Layer 11 of a small transformer language model trained on English Wikipedia (15 layers, counted from 0, width 96).
A neuron's activation on a vector x is GELU(weights . x + bias), where the dot is the dot product.

Input weights of the MLP neurons that the questions are about. A number n stands for (n - 500) times 0.0014.
n9 (bias -0.208): 469 612 368 399 605 450 610 392 564 476 372 642 412 725 546 510 272 503 434 478 515 566 776 460 674 813 554 369 461 441 247 470 300 684 492 260 408 466 419 211 245 598 791 446 538 656 573 485 521 505 556 313 474 387 389 752 403 586 358 656 593 559 648 433 444 430 480 439 408 548 647 352 435 614 891 509 564 641 762 524 767 483 508 475 568 496 506 382 506 529 314 594 336 497 353 338
n30 (bias -0.157): 550 514 368 630 418 533 305 760 598 476 492 555 322 416 409 626 477 358 639 574 360 610 550 330 656 739 539 421 460 544 465 569 495 662 588 355 366 636 576 518 443 350 506 386 493 313 724 385 562 483 612 93 823 651 583 206 637 368 485 512 708 451 399 435 487 546 302 281 496 384 739 603 655 312 272 946 746 336 599 443 427 449 406 443 421 277 438 276 424 743 570 719 500 654 417 706
n64 (bias -0.162): 589 716 417 559 359 710 418 570 403 807 508 755 521 485 401 531 367 706 403 608 267 512 524 125 312 390 376 431 134 516 379 575 253 675 288 696 257 655 413 384 525 559 701 272 270 351 431 959 852 494 369 455 348 542 617 571 399 772 363 552 690 642 397 261 477 525 525 392 505 472 694 181 396 472 549 731 690 421 436 443 525 585 265 722 281 324 500 401 545 835 777 444 517 594 642 374
n77 (bias -0.071): 800 586 511 457 299 678 505 741 396 611 273 306 187 649 402 682 411 550 311 415 452 662 634 641 559 464 561 485 418 470 807 438 524 646 394 675 516 541 375 495 529 116 431 357 425 229 768 441 487 777 593 560 613 516 312 464 359 652 285 496 513 330 721 598 255 849 651 265 130 460 723 439 466 386 386 704 689 393 439 500 308 524 429 551 451 471 451 419 349 666 665 821 495 407 468 620
n81 (bias -0.184): 713 434 304 453 562 521 394 566 413 873 550 508 436 552 315 727 222 549 377 628 494 507 381 661 594 512 540 265 127 545 510 369 341 546 570 463 848 662 236 573 404 141 426 171 336 785 505 465 492 557 391 658 634 709 744 551 157 658 258 344 688 470 291 606 614 680 738 500 269 513 664 480 610 509 480 560 611 509 379 493 222 572 440 438 566 618 415 555 550 539 398 400 586 626 273 327
n83 (bias -0.194): 399 483 576 550 447 737 390 290 464 600 514 653 368 465 345 383 639 844 297 528 516 720 458 416 516 605 726 646 542 591 467 532 386 483 727 682 277 382 475 251 818 560 526 371 412 434 515 458 332 469 301 694 708 539 565 518 441 637 513 347 459 662 478 476 324 782 351 434 516 425 417 677 427 397 524 738 541 614 274 497 606 416 728 432 370 414 385 573 514 628 644 553 161 702 593 508
n102 (bias -0.181): 619 485 525 484 364 576 603 489 537 319 699 495 550 560 481 482 582 634 523 555 437 542 402 459 452 465 477 431 474 340 410 572 282 392 531 411 490 596 434 206 473 468 558 640 612 307 599 690 576 525 511 436 329 606 368 527 444 436 447 626 684 481 491 398 459 515 538 561 446 429 535 666 524 598 272 538 511 596 458 498 407 487 478 474 493 396 521 497 529 445 715 463 551 589 657 500
n104 (bias -0.043): 572 828 603 388 436 613 496 655 451 553 533 321 454 460 411 612 360 494 496 572 386 500 475 449 541 561 497 558 563 473 397 388 586 479 377 589 609 562 511 560 493 555 522 242 678 690 617 536 639 482 301 549 364 591 516 421 508 610 698 244 708 412 459 568 497 557 464 351 517 664 507 689 415 724 342 550 565 479 573 226 450 265 403 249 592 380 454 464 535 485 579 508 592 636 466 451
n110 (bias -0.315): 311 190 639 625 448 515 329 360 401 489 366 720 275 774 486 443 582 394 375 531 479 497 630 523 573 574 265 678 629 518 582 636 710 527 327 304 346 557 403 435 547 509 475 413 626 594 428 516 641 454 201 424 420 392 601 382 284 493 776 424 416 364 526 594 363 604 562 431 616 743 385 318 654 815 647 464 571 537 178 475 508 215 647 559 348 592 401 440 565 625 446 660 740 425 555 581
n137 (bias -0.114): 627 253 500 575 510 470 469 706 420 461 456 571 442 668 345 622 627 285 753 550 667 479 437 450 689 513 439 298 444 592 616 542 500 475 604 508 605 539 463 511 546 447 606 497 260 604 513 350 625 495 341 404 500 465 520 456 364 324 440 470 348 544 348 610 525 620 500 851 555 391 615 363 527 566 484 366 500 355 413 465 549 903 540 584 298 485 506 446 463 414 319 347 635 746 403 518
n148 (bias -0.267): 452 520 514 562 436 486 471 582 685 657 423 445 479 406 351 370 464 861 402 473 439 689 693 424 718 599 280 491 691 633 482 394 475 562 397 428 491 465 473 469 463 517 431 592 417 452 547 250 507 515 590 423 537 432 533 406 346 423 589 507 520 266 379 867 769 561 279 358 648 650 541 393 588 578 290 218 711 532 627 460 592 366 509 489 350 606 478 569 312 912 395 714 467 507 469 473
n149 (bias -0.416): 511 341 708 413 196 520 279 786 424 539 775 673 510 546 514 444 506 594 610 511 329 625 743 487 436 787 341 434 262 308 519 843 308 780 830 310 454 607 566 544 684 433 541 330 491 715 500 353 575 397 195 433 656 486 404 542 201 763 346 209 652 726 342 384 659 632 388 250 380 463 552 326 571 323 587 942 752 311 516 216 684 245 482 625 563 63 299 378 454 605 647 487 59 730 468 757
n153 (bias 0.034): 378 472 467 384 595 464 800 687 507 462 500 554 367 658 405 436 536 325 461 601 510 633 648 97 485 459 664 577 614 572 491 575 406 711 508 527 366 349 702 539 577 526 388 471 538 448 482 604 571 587 459 431 632 584 529 303 750 414 420 563 470 332 401 530 665 450 480 599 589 526 526 402 254 386 438 521 614 425 466 396 591 613 376 379 622 355 500 417 389 759 135 473 537 555 451 829
n157 (bias -0.301): 529 563 610 562 345 591 530 413 410 970 440 558 384 377 424 819 44 462 392 564 506 608 571 82 622 710 359 562 657 294 585 577 410 567 742 391 736 492 382 349 317 819 672 372 230 459 590 476 621 400 382 403 621 443 701 520 402 403 485 691 298 480 364 573 477 459 350 194 687 532 581 464 474 392 650 667 417 624 493 418 423 558 375 655 442 275 358 435 556 795 152 484 539 706 495 613
n158 (bias -0.150): 674 653 534 251 344 566 711 663 486 415 612 514 654 641 618 322 159 493 568 562 205 646 708 417 433 608 451 456 653 570 500 538 681 643 609 376 267 217 484 413 475 518 685 463 604 661 557 347 588 226 458 478 568 696 242 507 452 330 500 299 506 362 606 531 519 640 321 441 433 492 250 517 570 417 685 645 531 561 688 603 804 447 325 613 561 442 555 264 627 534 487 648 330 410 457 584
n163 (bias -0.104): 410 336 764 345 571 477 713 460 691 613 479 661 435 375 479 662 726 713 352 609 748 555 440 511 454 635 432 523 274 519 420 435 369 317 388 345 433 450 274 486 711 524 527 530 488 582 567 486 620 473 324 569 423 506 569 609 542 412 638 725 442 707 429 480 490 458 496 515 472 507 607 558 375 661 275 555 704 378 131 278 543 543 446 416 459 606 442 376 444 564 591 668 517 538 569 493
n173 (bias -0.154): 637 553 386 508 625 426 402 541 518 513 416 573 484 569 345 534 290 422 533 604 399 458 518 695 454 550 621 589 255 340 399 514 386 470 513 635 600 505 533 515 447 460 346 520 363 368 475 374 585 478 520 514 593 554 564 497 454 527 474 726 511 412 420 344 434 351 469 424 399 617 435 707 475 420 465 665 655 688 676 331 491 558 464 456 658 581 571 386 482 430 671 576 507 628 544 533
n187 (bias -0.180): 397 465 428 543 492 647 473 500 309 672 482 522 322 662 293 634 114 500 706 671 412 631 733 378 467 518 526 579 511 399 628 549 340 528 735 680 580 582 732 744 270 636 389 223 452 629 465 511 438 453 322 744 691 402 368 409 601 545 331 504 743 678 379 602 630 449 858 473 429 436 616 551 433 552 451 649 430 538 599 493 461 308 417 242 532 600 490 348 450 603 316 749 490 415 463 386
n192 (bias -0.041): 649 603 306 660 452 721 378 555 606 450 529 505 533 581 453 492 294 489 460 714 637 553 757 395 380 663 612 510 424 520 388 482 319 461 561 597 459 450 481 394 386 455 539 287 551 550 433 742 577 543 401 590 600 532 350 567 357 456 423 617 516 527 493 401 377 553 519 457 364 470 465 384 465 648 595 538 397 532 505 449 516 451 428 358 514 622 490 408 484 586 378 522 404 643 652 276
n203 (bias -0.306): 346 253 632 262 123 522 424 596 451 596 331 542 567 571 635 541 634 367 608 326 666 399 488 285 423 743 398 614 266 544 469 496 247 717 544 587 519 436 556 508 646 509 655 448 585 686 713 347 317 400 508 578 459 497 592 596 774 465 535 496 392 422 521 739 635 531 382 339 528 435 545 491 452 716 385 526 636 468 377 560 589 398 294 580 500 277 390 548 547 483 446 468 727 724 340 615
n204 (bias 0.036): 374 466 580 411 427 456 357 734 360 711 317 653 400 606 377 467 422 681 456 631 718 524 511 321 481 262 420 548 444 388 648 412 373 671 412 399 474 468 620 547 332 443 422 592 673 536 574 500 477 541 388 507 469 544 733 572 476 630 362 592 422 520 547 581 352 513 459 512 580 542 604 180 256 632 283 593 504 404 446 517 448 715 544 537 587 304 435 487 439 771 353 508 699 625 571 558
n209 (bias -0.149): 779 403 584 324 594 464 332 483 489 420 445 372 613 687 449 626 286 670 282 691 533 626 513 690 671 821 515 345 445 552 312 459 554 421 481 475 658 447 247 402 567 353 645 367 605 658 327 549 288 580 368 476 496 733 330 331 290 489 236 631 537 472 290 459 587 529 710 618 377 459 654 453 508 537 388 623 743 509 393 439 753 650 670 602 320 230 580 393 223 541 548 758 617 608 475 397
n223 (bias -0.096): 845 579 624 353 368 593 654 319 598 453 383 557 418 555 398 490 533 565 565 508 421 385 476 601 672 588 699 593 634 482 509 791 410 520 610 263 490 572 266 685 699 446 541 530 645 500 476 582 441 606 457 376 278 559 328 222 548 468 386 456 434 452 384 453 566 632 640 689 488 492 531 456 417 542 447 625 567 299 613 357 426 447 633 644 182 412 484 466 412 252 581 603 476 165 413 303
n224 (bias -0.353): 649 459 462 467 553 721 580 714 361 516 341 679 567 560 406 381 514 712 727 444 431 435 384 135 563 779 445 285 273 305 390 568 203 783 524 428 627 642 504 433 365 238 561 333 413 615 600 398 361 478 449 579 525 527 537 626 379 433 293 556 503 553 694 556 491 408 445 609 412 436 639 558 397 466 629 716 752 545 277 517 423 437 255 622 316 261 341 212 713 377 405 412 505 660 752 700
n237 (bias -0.073): 504 338 513 597 114 500 471 612 642 376 503 524 485 504 435 473 475 679 507 500 518 466 524 520 455 521 460 362 549 420 398 741 294 610 622 544 405 543 563 410 620 589 304 585 750 317 541 482 478 661 507 403 582 416 404 512 545 466 410 672 478 530 359 487 674 646 607 393 348 324 625 336 513 424 732 654 442 722 802 519 606 576 416 554 346 324 310 365 418 596 426 363 484 567 582 497
n240 (bias -0.152): 637 485 600 464 487 509 769 754 387 662 671 735 356 520 557 378 368 426 490 430 394 379 389 380 580 676 361 479 169 316 484 611 200 560 831 373 614 543 433 605 636 468 416 225 524 653 335 537 509 620 269 536 654 670 678 550 165 526 204 444 695 255 490 449 551 892 583 225 490 505 691 516 393 295 493 537 636 237 330 379 305 601 521 711 412 525 324 385 262 500 479 233 199 778 584 596
n284 (bias -0.240): 436 427 382 507 470 551 625 435 262 586 465 623 207 488 378 467 492 467 371 568 658 415 541 440 557 581 172 585 661 451 479 525 520 395 472 283 355 579 555 467 295 426 681 590 246 491 636 373 544 657 567 217 388 558 254 710 476 546 540 593 397 416 508 646 361 398 383 547 566 616 539 455 686 616 543 500 518 691 680 526 560 325 419 686 407 335 702 479 429 520 347 684 561 574 467 541
n314 (bias -0.119): 449 674 505 357 319 539 670 380 470 776 640 520 402 377 539 515 403 810 351 526 599 559 542 435 544 610 477 567 437 467 250 559 148 369 663 425 596 419 550 653 288 525 577 278 569 448 364 534 447 639 386 571 514 434 588 592 571 616 376 582 633 471 467 386 544 461 574 435 523 467 485 236 447 602 400 627 373 442 753 287 391 681 462 552 559 520 481 390 471 646 367 864 505 734 351 511
n332 (bias -0.062): 626 415 504 542 290 380 355 423 473 595 561 404 430 511 448 688 524 488 497 610 438 657 503 453 584 608 512 466 456 579 426 487 613 575 511 468 688 500 349 346 795 534 608 390 275 437 488 478 544 582 447 471 562 411 710 355 552 491 329 608 684 623 657 367 298 692 553 380 449 375 396 526 375 702 400 504 490 441 394 457 455 542 647 481 211 386 497 462 335 730 550 476 537 566 372 469
n348 (bias -0.104): 590 454 539 429 460 374 530 651 531 375 384 641 380 797 140 316 602 269 777 582 333 484 423 642 391 308 563 610 736 504 586 461 610 470 294 703 663 557 400 508 542 442 671 568 297 623 400 485 691 495 596 466 424 628 407 459 443 593 596 525 649 578 252 574 527 652 373 227 201 523 412 465 425 809 384 451 445 467 488 629 524 690 522 298 528 500 510 411 463 470 612 630 267 635 445 428
n360 (bias -0.045): 530 517 683 783 390 511 121 640 265 585 288 617 456 543 317 654 453 493 288 399 343 371 630 430 237 453 620 683 612 814 627 652 240 552 477 543 411 522 745 575 509 357 610 285 493 551 535 712 603 380 460 749 610 507 558 475 777 363 545 545 541 495 469 576 528 607 606 323 582 456 543 309 465 615 482 550 480 479 500 428 225 679 692 648 334 487 273 392 556 632 588 553 589 552 378 276
n361 (bias -0.131): 546 561 631 479 333 497 407 527 468 631 364 431 535 570 397 601 586 670 534 385 518 440 571 475 602 584 522 503 514 404 646 400 479 465 370 338 608 440 398 407 476 500 606 357 435 400 691 313 474 683 589 516 348 627 458 536 322 528 350 576 538 647 434 549 503 515 382 479 380 406 746 525 406 468 394 519 492 563 562 527 345 547 457 515 506 325 583 516 424 611 522 363 443 623 599 593

Each question shows a token from some text and the vector x that enters the MLP there. A number n stands for (n - 500) times 0.0097.

" of": 430 534 477 563 535 434 444 446 523 509 620 501 479 412 523 539 570 489 573 438 512 457 447 460 426 551 417 628 477 481 516 452 599 480 503 465 522 645 505 520 465 401 569 447 479 405 481 444 577 651 564 524 473 518 624 447 555 496 507 544 160 460 567 379 511 508 491 540 655 464 450 593 435 499 547 441 440 425 488 652 483 651 571 312 343 437 579 534 504 430 427 404 459 602 432 584
The three highest activations, in order: n137, n332, n157

" champion": 494 541 529 574 530 395 416 403 482 444 523 491 437 484 486 526 378 482 590 575 523 448 445 517 474 456 511 525 535 513 437 474 452 330 468 478 408 723 474 493 465 573 440 533 541 506 526 444 408 685 461 482 576 360 557 476 375 561 433 501 480 407 547 451 513 532 466 588 608 434 491 582 496 435 436 513 443 475 531 413 542 590 547 579 515 482 646 526 550 539 566 479 502 430 503 531
Which neuron lights up most? n173

";": 535 519 492 403 496 494 484 443 537 453 636 472 631 462 662 480 501 485 526 523 465 538 510 490 432 468 701 499 480 517 404 380 504 358 497 517 613 655 521 366 503 539 437 486 485 533 421 540 536 645 532 540 557 499 493 434 416 439 522 447 510 449 543 444 519 456 515 547 478 462 509 494 558 443 457 483 459 442 487 395 534 400 474 274 581 552 636 597 624 479 401 477 555 461 485 436
Which neuron lights up most? n192

" early": 481 522 489 571 513 327 466 483 520 455 439 541 588 500 524 563 526 487 529 500 411 338 476 475 516 574 441 507 499 507 454 573 495 354 507 534 467 604 572 548 521 605 546 541 474 340 452 500 468 784 586 452 394 598 473 452 512 533 431 542 471 465 465 575 475 507 384 425 550 497 524 514 549 414 496 520 563 431 556 600 434 586 388 448 384 449 610 556 515 488 475 518 530 403 468 555
The two highest activations, in order: n30, n284

"war": 532 560 559 453 611 375 566 473 568 338 517 462 661 578 607 504 592 550 530 517 434 364 528 532 541 517 416 495 432 597 512 464 557 353 464 475 419 443 508 529 439 562 404 490 514 560 422 508 422 688 513 457 448 491 497 355 443 410 440 352 397 650 696 338 373 417 580 613 537 493 476 584 534 425 506 535 429 393 500 554 477 506 474 437 495 505 664 512 594 534 519 565 551 580 434 493
The two highest activations, in order: n209, n223

" inaugura": 406 474 584 590 444 507 473 471 413 534 491 507 626 484 563 602 372 505 499 532 512 397 526 593 449 626 517 492 526 517 532 515 469 427 398 544 498 477 531 624 540 560 437 635 546 416 515 600 405 742 586 484 509 504 360 398 445 444 355 542 391 539 413 474 477 553 343 515 485 560 531 459 552 535 447 495 446 466 465 520 513 632 601 391 588 403 632 428 486 542 523 468 477 476 403 557
Which neuron fires most, and how strongly? n209, at about 1.9

" |": 523 496 570 504 445 427 533 518 491 502 577 460 505 445 638 563 499 526 476 481 446 488 510 495 500 529 550 549 453 485 506 430 465 416 487 535 642 752 536 387 463 519 480 403 561 486 486 473 492 578 496 497 471 429 502 467 493 451 492 454 526 498 577 422 410 493 506 468 502 495 493 534 535 508 490 509 527 467 477 456 476 458 506 267 468 465 523 503 563 473 566 536 549 499 431 443
The three highest activations, in order: n104, n332, n102

"5": 379 491 574 486 499 401 462 440 485 445 509 474 485 537 514 497 540 380 580 540 552 321 468 536 364 443 544 558 601 528 552 393 594 527 335 525 504 589 506 530 573 566 515 543 471 417 447 421 442 624 565 545 367 471 491 595 521 488 621 458 345 512 786 484 469 413 560 514 497 477 527 358 595 507 511 444 425 514 429 578 451 585 491 579 492 515 452 548 636 528 451 484 527 436 496 457
Which neuron lights up most? n110

"reaching": 536 515 531 681 515 421 475 445 381 619 536 552 411 467 467 567 536 411 510 469 463 402 492 497 391 512 570 484 504 484 482 382 478 438 518 512 425 716 575 423 482 577 552 484 458 383 516 495 441 708 421 537 530 560 522 509 556 544 494 529 484 463 508 557 426 527 425 484 528 476 477 507 501 505 483 407 426 495 510 555 462 571 532 402 572 537 619 456 517 522 454 477 479 538 390 516
Which neuron lights up most? n360

" ": 479 495 576 543 521 366 474 403 481 548 530 244 516 538 450 523 541 481 499 452 468 512 478 569 468 537 484 494 522 510 514 576 526 413 492 524 570 614 512 393 459 650 527 541 452 424 492 456 496 633 566 521 529 434 582 502 516 456 493 498 457 495 473 494 506 551 450 474 550 485 467 535 538 489 488 437 559 467 490 522 477 444 535 387 518 567 531 515 531 517 555 516 504 428 479 581
Which neuron lights up most? n332

" the": 510 532 492 541 453 420 517 528 450 513 495 491 506 472 428 490 494 468 477 402 475 365 525 528 457 502 523 519 437 575 502 466 543 500 486 461 555 777 522 512 445 512 507 479 496 436 552 450 490 711 593 498 560 534 532 490 505 420 484 485 517 402 398 500 488 474 465 533 520 550 492 523 545 524 455 497 485 490 519 541 451 561 459 483 501 487 551 468 459 475 545 527 518 449 437 468
Which neuron lights up most? n30

" countries": 451 350 582 465 598 429 449 438 443 512 468 477 394 407 539 503 502 499 460 581 388 450 460 574 442 417 559 520 561 478 425 567 502 378 433 432 437 635 498 576 592 499 483 481 579 498 573 443 443 708 568 516 596 450 607 508 553 479 494 492 343 507 629 475 346 512 544 512 544 454 557 472 468 488 506 501 477 419 435 659 461 367 604 456 522 488 620 529 510 476 623 583 544 411 472 480
Which neuron lights up most? n110

" on": 476 448 561 576 479 451 445 512 498 474 580 473 447 469 505 494 452 454 497 442 501 443 428 509 420 523 640 537 551 531 490 228 448 367 520 473 473 712 516 523 500 488 517 587 416 461 527 522 483 721 513 550 462 525 507 430 531 517 432 532 549 499 591 554 404 468 567 500 514 521 425 569 480 540 517 479 485 518 490 549 446 542 407 398 532 473 615 552 464 520 443 507 522 486 458 573
The three highest activations, in order: n332, n77, n284

"ti": 349 415 552 545 569 433 467 421 686 661 396 393 633 479 673 586 536 655 544 489 598 414 505 419 390 486 389 511 457 608 519 516 481 279 449 574 466 502 448 408 548 463 500 608 500 494 510 503 465 524 469 535 494 398 432 590 605 469 512 542 458 462 587 506 531 391 383 574 536 508 298 356 582 562 472 532 416 590 473 648 595 601 457 439 458 482 624 563 409 483 489 521 500 485 460 495
The two highest activations, in order: n163, n203

"s": 393 455 588 493 499 579 480 306 496 462 622 461 578 493 687 420 509 607 469 418 456 526 513 564 464 546 495 444 477 502 495 332 504 329 371 461 505 578 509 463 578 523 521 507 443 529 551 584 355 581 610 542 522 601 516 485 464 511 475 502 386 478 665 378 446 402 495 428 466 461 615 597 510 441 425 515 577 437 451 640 474 485 506 454 777 415 719 529 429 490 392 568 527 460 554 593
Which neuron lights up most? n361

" vehicle": 467 575 482 539 481 445 423 357 517 436 504 460 543 499 587 563 463 504 503 612 490 402 461 583 420 446 624 539 482 551 418 567 482 320 541 490 436 635 429 439 482 530 345 522 486 504 506 487 363 720 368 447 479 409 498 500 577 454 497 522 455 422 671 438 547 501 546 520 575 414 468 552 559 503 482 552 542 613 468 439 369 556 500 557 453 523 620 542 576 486 516 534 475 528 453 507
Which neuron lights up most? n223

"ine": 501 546 497 482 565 370 524 494 500 415 602 524 548 464 611 445 592 602 537 496 438 348 499 541 613 606 421 413 506 545 482 505 520 333 391 498 393 451 741 461 484 461 514 456 463 498 420 430 446 553 593 486 366 437 505 424 511 445 480 415 316 521 740 442 491 451 583 597 560 551 480 532 528 463 419 452 428 499 475 731 530 525 471 426 553 499 822 598 572 525 481 467 498 403 423 535
Which neuron lights up most? n284

" Ben": 392 562 464 480 498 403 522 534 633 498 436 389 538 439 646 487 511 512 574 415 461 505 474 491 452 502 382 547 546 593 545 249 531 517 546 508 329 472 714 375 549 565 425 531 482 523 499 530 409 600 469 498 493 480 543 472 434 462 505 491 633 372 690 402 501 428 567 549 596 539 528 523 475 502 468 464 464 422 493 483 490 566 488 438 604 487 684 565 509 435 573 589 437 403 519 625
Which neuron lights up most? n153

"---|---|---|---|": 541 535 551 463 481 391 549 452 582 468 474 494 385 518 630 613 561 475 504 527 403 410 415 562 413 519 462 454 412 417 519 490 550 476 532 468 563 628 588 461 612 584 561 437 480 510 526 583 397 440 353 460 417 563 555 468 569 367 488 530 463 656 537 451 520 404 457 524 464 464 403 410 549 534 528 516 512 439 368 561 482 572 650 479 538 509 615 455 468 408 600 566 588 541 474 279
The two highest activations, in order: n163, n332

" Har": 415 601 452 355 360 325 571 557 607 497 599 390 590 512 629 596 648 549 506 438 410 517 569 468 444 472 394 517 414 544 460 370 484 352 552 538 402 458 559 507 452 741 466 503 518 573 453 531 499 629 572 453 427 538 480 407 552 468 504 494 474 461 700 490 458 443 613 512 691 406 468 520 496 483 460 530 513 461 519 499 557 487 510 425 512 438 606 447 542 504 469 480 447 461 524 545
Which neuron lights up most? n153

"\n": 547 460 550 472 523 414 479 555 514 544 510 392 492 519 428 520 462 484 505 339 492 445 503 546 535 507 546 543 431 491 468 414 482 548 533 523 584 719 490 440 492 379 545 474 510 499 481 504 377 611 450 560 569 481 544 548 537 511 435 517 509 515 546 511 465 654 534 551 479 495 470 530 518 470 446 488 562 552 468 523 443 543 493 370 493 500 358 510 471 504 489 521 543 475 492 498
Which neuron fires most, and how strongly? n81, at about 4

"6": 494 515 569 435 458 457 417 426 450 513 479 465 519 521 537 500 499 503 631 612 468 346 520 511 306 457 637 601 534 482 536 453 535 359 344 477 489 635 549 530 508 615 482 576 467 369 529 495 394 617 529 518 468 526 533 573 501 523 560 427 545 440 753 501 445 482 583 499 431 526 532 375 512 523 491 415 405 502 460 620 448 613 490 507 508 517 441 550 536 476 473 553 556 432 556 462
Which neuron fires most, and how strongly? n204, at about 1.2

" range": 400 445 515 562 561 462 460 418 480 531 597 493 527 456 503 530 526 505 463 512 465 538 537 481 320 521 541 485 523 503 454 619 552 395 501 392 419 605 605 522 508 517 382 459 502 450 619 488 396 712 364 525 613 342 578 405 591 547 446 474 536 441 648 464 415 465 561 485 498 372 438 509 519 440 470 508 330 568 477 572 425 609 635 512 522 552 447 573 508 581 536 531 533 535 486 447
Which neuron lights up most? n360

" time": 346 487 557 632 526 480 443 457 484 425 580 512 483 452 501 546 494 559 462 480 412 531 468 515 489 515 748 542 531 553 491 576 509 386 523 465 354 583 529 473 532 628 381 464 458 449 529 518 408 788 536 480 457 458 383 542 483 508 462 526 463 537 597 503 382 506 482 466 508 448 455 547 544 513 444 519 338 507 451 621 448 604 594 449 441 445 576 546 487 568 449 486 589 438 517 459
Which neuron lights up most? n83

"ing": 586 480 417 503 436 545 474 442 470 546 594 492 594 514 650 536 528 423 487 404 554 275 494 543 597 540 557 463 441 457 516 478 522 396 413 507 399 589 491 488 486 510 477 400 434 413 536 473 493 543 493 567 456 450 630 522 507 467 439 444 263 521 743 512 518 421 580 572 561 344 464 498 554 455 558 471 605 520 508 676 544 550 451 419 540 511 738 446 551 511 407 419 543 476 539 475
Which neuron lights up most? n137

" from": 545 469 554 546 525 463 486 513 492 537 533 474 402 502 451 525 538 452 520 492 494 495 469 480 458 464 457 550 497 513 477 379 490 391 533 475 520 772 515 468 444 478 513 469 463 467 461 443 524 715 505 507 583 493 498 457 517 499 471 555 436 486 616 535 443 515 495 504 491 492 442 534 523 446 509 486 492 421 500 551 474 405 490 330 464 484 624 514 461 509 510 519 526 457 485 526
Which neuron fires most, and how strongly? n77, at about 2

"1": 476 519 579 502 568 402 414 416 414 544 411 477 501 475 453 440 488 520 620 480 431 441 487 511 466 473 449 684 452 498 566 543 543 604 395 407 413 588 499 648 484 665 453 647 520 410 524 357 492 535 581 413 599 570 565 501 490 564 504 535 421 526 600 439 390 431 504 572 329 610 484 412 533 484 462 497 473 399 508 672 466 605 544 403 654 440 350 574 572 586 521 510 540 432 537 523
Which neuron lights up most? n204

" result": 539 598 520 607 534 410 451 450 375 491 535 597 521 507 555 593 432 417 455 486 469 527 410 489 486 535 500 593 502 539 558 517 484 361 452 458 437 626 508 470 569 586 364 521 517 372 553 554 362 673 504 491 572 323 571 532 451 547 499 534 517 485 634 501 514 565 474 452 486 516 485 511 492 483 382 522 376 420 474 577 446 701 599 464 456 426 553 507 350 524 519 519 524 413 444 491
The three highest activations, in order: n332, n77, n360

" race": 507 438 593 570 537 483 411 356 511 450 536 488 493 423 590 506 477 506 489 559 437 475 528 613 389 524 566 520 476 557 434 652 494 403 497 456 357 593 490 433 463 604 420 554 501 353 576 475 297 751 492 458 546 557 418 441 528 508 486 537 429 418 538 486 491 538 516 523 554 399 527 470 502 486 482 495 508 506 476 493 448 616 572 493 444 487 618 561 524 554 573 461 538 456 485 554
Which neuron lights up most? n237

" A": 494 544 499 414 446 423 439 534 487 475 548 411 463 472 600 538 551 536 543 260 492 433 455 501 508 403 486 503 528 470 509 633 480 589 512 510 438 589 508 543 414 570 575 431 550 511 466 509 566 712 585 534 407 389 523 539 577 451 547 557 581 563 571 405 508 480 451 565 590 484 368 479 424 549 457 512 438 386 539 470 448 601 523 388 543 577 551 638 446 468 419 496 423 523 482 421
Which neuron lights up most? n314

"g": 549 505 565 532 513 529 486 455 563 524 697 393 712 510 685 519 472 443 464 480 501 599 546 444 481 525 459 503 414 590 521 410 475 421 385 458 458 568 420 504 455 434 635 432 436 423 453 431 620 506 551 564 461 403 563 448 373 480 503 524 339 453 689 258 528 448 469 470 582 491 508 432 617 444 514 486 530 470 466 739 493 581 566 537 712 564 527 535 465 461 535 406 491 461 566 412
The three highest activations, in order: n64, n192, n158

",": 270 420 553 521 477 404 438 466 497 513 495 549 484 527 507 432 550 381 508 546 544 444 453 541 482 441 563 517 549 671 461 413 606 474 468 486 509 557 626 476 618 582 456 648 503 479 502 412 496 614 537 582 506 521 544 512 532 442 578 499 348 521 693 398 491 378 464 517 570 506 583 378 545 499 510 540 420 530 469 665 482 601 543 205 445 528 425 558 526 452 395 466 498 413 528 470
The two highest activations, in order: n110, n204

"2": 390 566 641 619 445 346 454 505 513 492 573 410 481 465 478 444 557 390 499 444 442 402 445 455 382 497 489 509 496 489 584 493 568 593 496 534 515 590 594 513 561 622 571 604 448 470 387 401 528 634 447 528 462 507 521 505 507 512 605 499 288 574 633 384 504 555 450 466 556 449 494 407 485 412 499 463 308 535 409 631 494 630 560 548 673 482 446 593 635 536 487 432 444 444 361 526
The three highest activations, in order: n360, n348, n204

"ian": 501 537 518 529 587 465 489 439 520 567 594 393 601 408 509 468 500 595 606 445 464 438 437 526 559 567 435 481 477 508 461 450 466 383 470 503 404 496 503 341 496 461 491 548 608 535 402 401 498 725 454 480 463 412 532 433 458 422 579 437 257 390 624 439 591 410 529 578 584 545 553 567 566 580 436 521 519 452 436 505 516 434 515 461 544 456 785 495 550 510 536 540 561 375 509 532
Which neuron lights up most? n148

" Ar": 485 524 544 423 453 365 518 576 519 491 521 372 516 446 580 626 477 597 559 368 506 519 422 432 519 503 452 548 473 596 521 442 547 335 523 557 440 439 430 439 576 724 524 516 512 633 491 454 494 608 565 422 481 444 493 382 455 386 466 480 630 446 671 429 507 312 489 598 583 528 510 445 455 475 491 517 504 443 501 455 440 509 457 463 544 552 762 576 477 529 445 477 550 495 425 627
Which neuron lights up most? n153

"ire": 427 477 542 586 569 379 474 461 476 458 445 516 534 449 601 462 453 667 580 398 452 417 442 456 573 567 589 401 426 540 553 568 554 465 456 495 381 537 616 536 492 484 515 475 490 568 601 382 280 699 538 505 402 469 484 456 501 474 452 453 461 560 733 606 616 413 422 531 451 498 331 446 509 572 508 473 436 439 425 595 518 605 492 466 508 562 734 496 462 508 451 428 475 485 544 484
The three highest activations, in order: n224, n361, n203

" defend": 489 510 558 524 591 439 401 376 507 471 460 533 564 477 636 598 431 421 511 582 540 484 385 441 449 546 445 565 507 499 470 480 408 328 404 468 434 576 537 443 471 580 430 542 545 441 484 483 420 722 494 416 575 285 534 369 494 574 436 436 503 533 449 519 558 519 460 642 551 485 461 618 512 399 474 485 579 447 497 485 491 623 657 548 596 550 633 457 455 458 582 493 567 438 423 525
The three highest activations, in order: n209, n173, n223

"ed": 474 503 423 584 576 363 379 411 435 607 565 572 435 514 473 438 554 502 484 419 417 483 441 450 444 506 525 522 487 483 550 451 472 479 481 558 537 651 479 478 501 534 518 421 470 408 489 490 603 727 505 544 512 460 590 483 534 543 440 564 314 461 769 499 363 449 498 516 419 459 548 417 480 531 489 428 453 438 549 518 503 516 608 455 560 488 493 501 518 563 565 493 528 465 408 504
The two highest activations, in order: n332, n77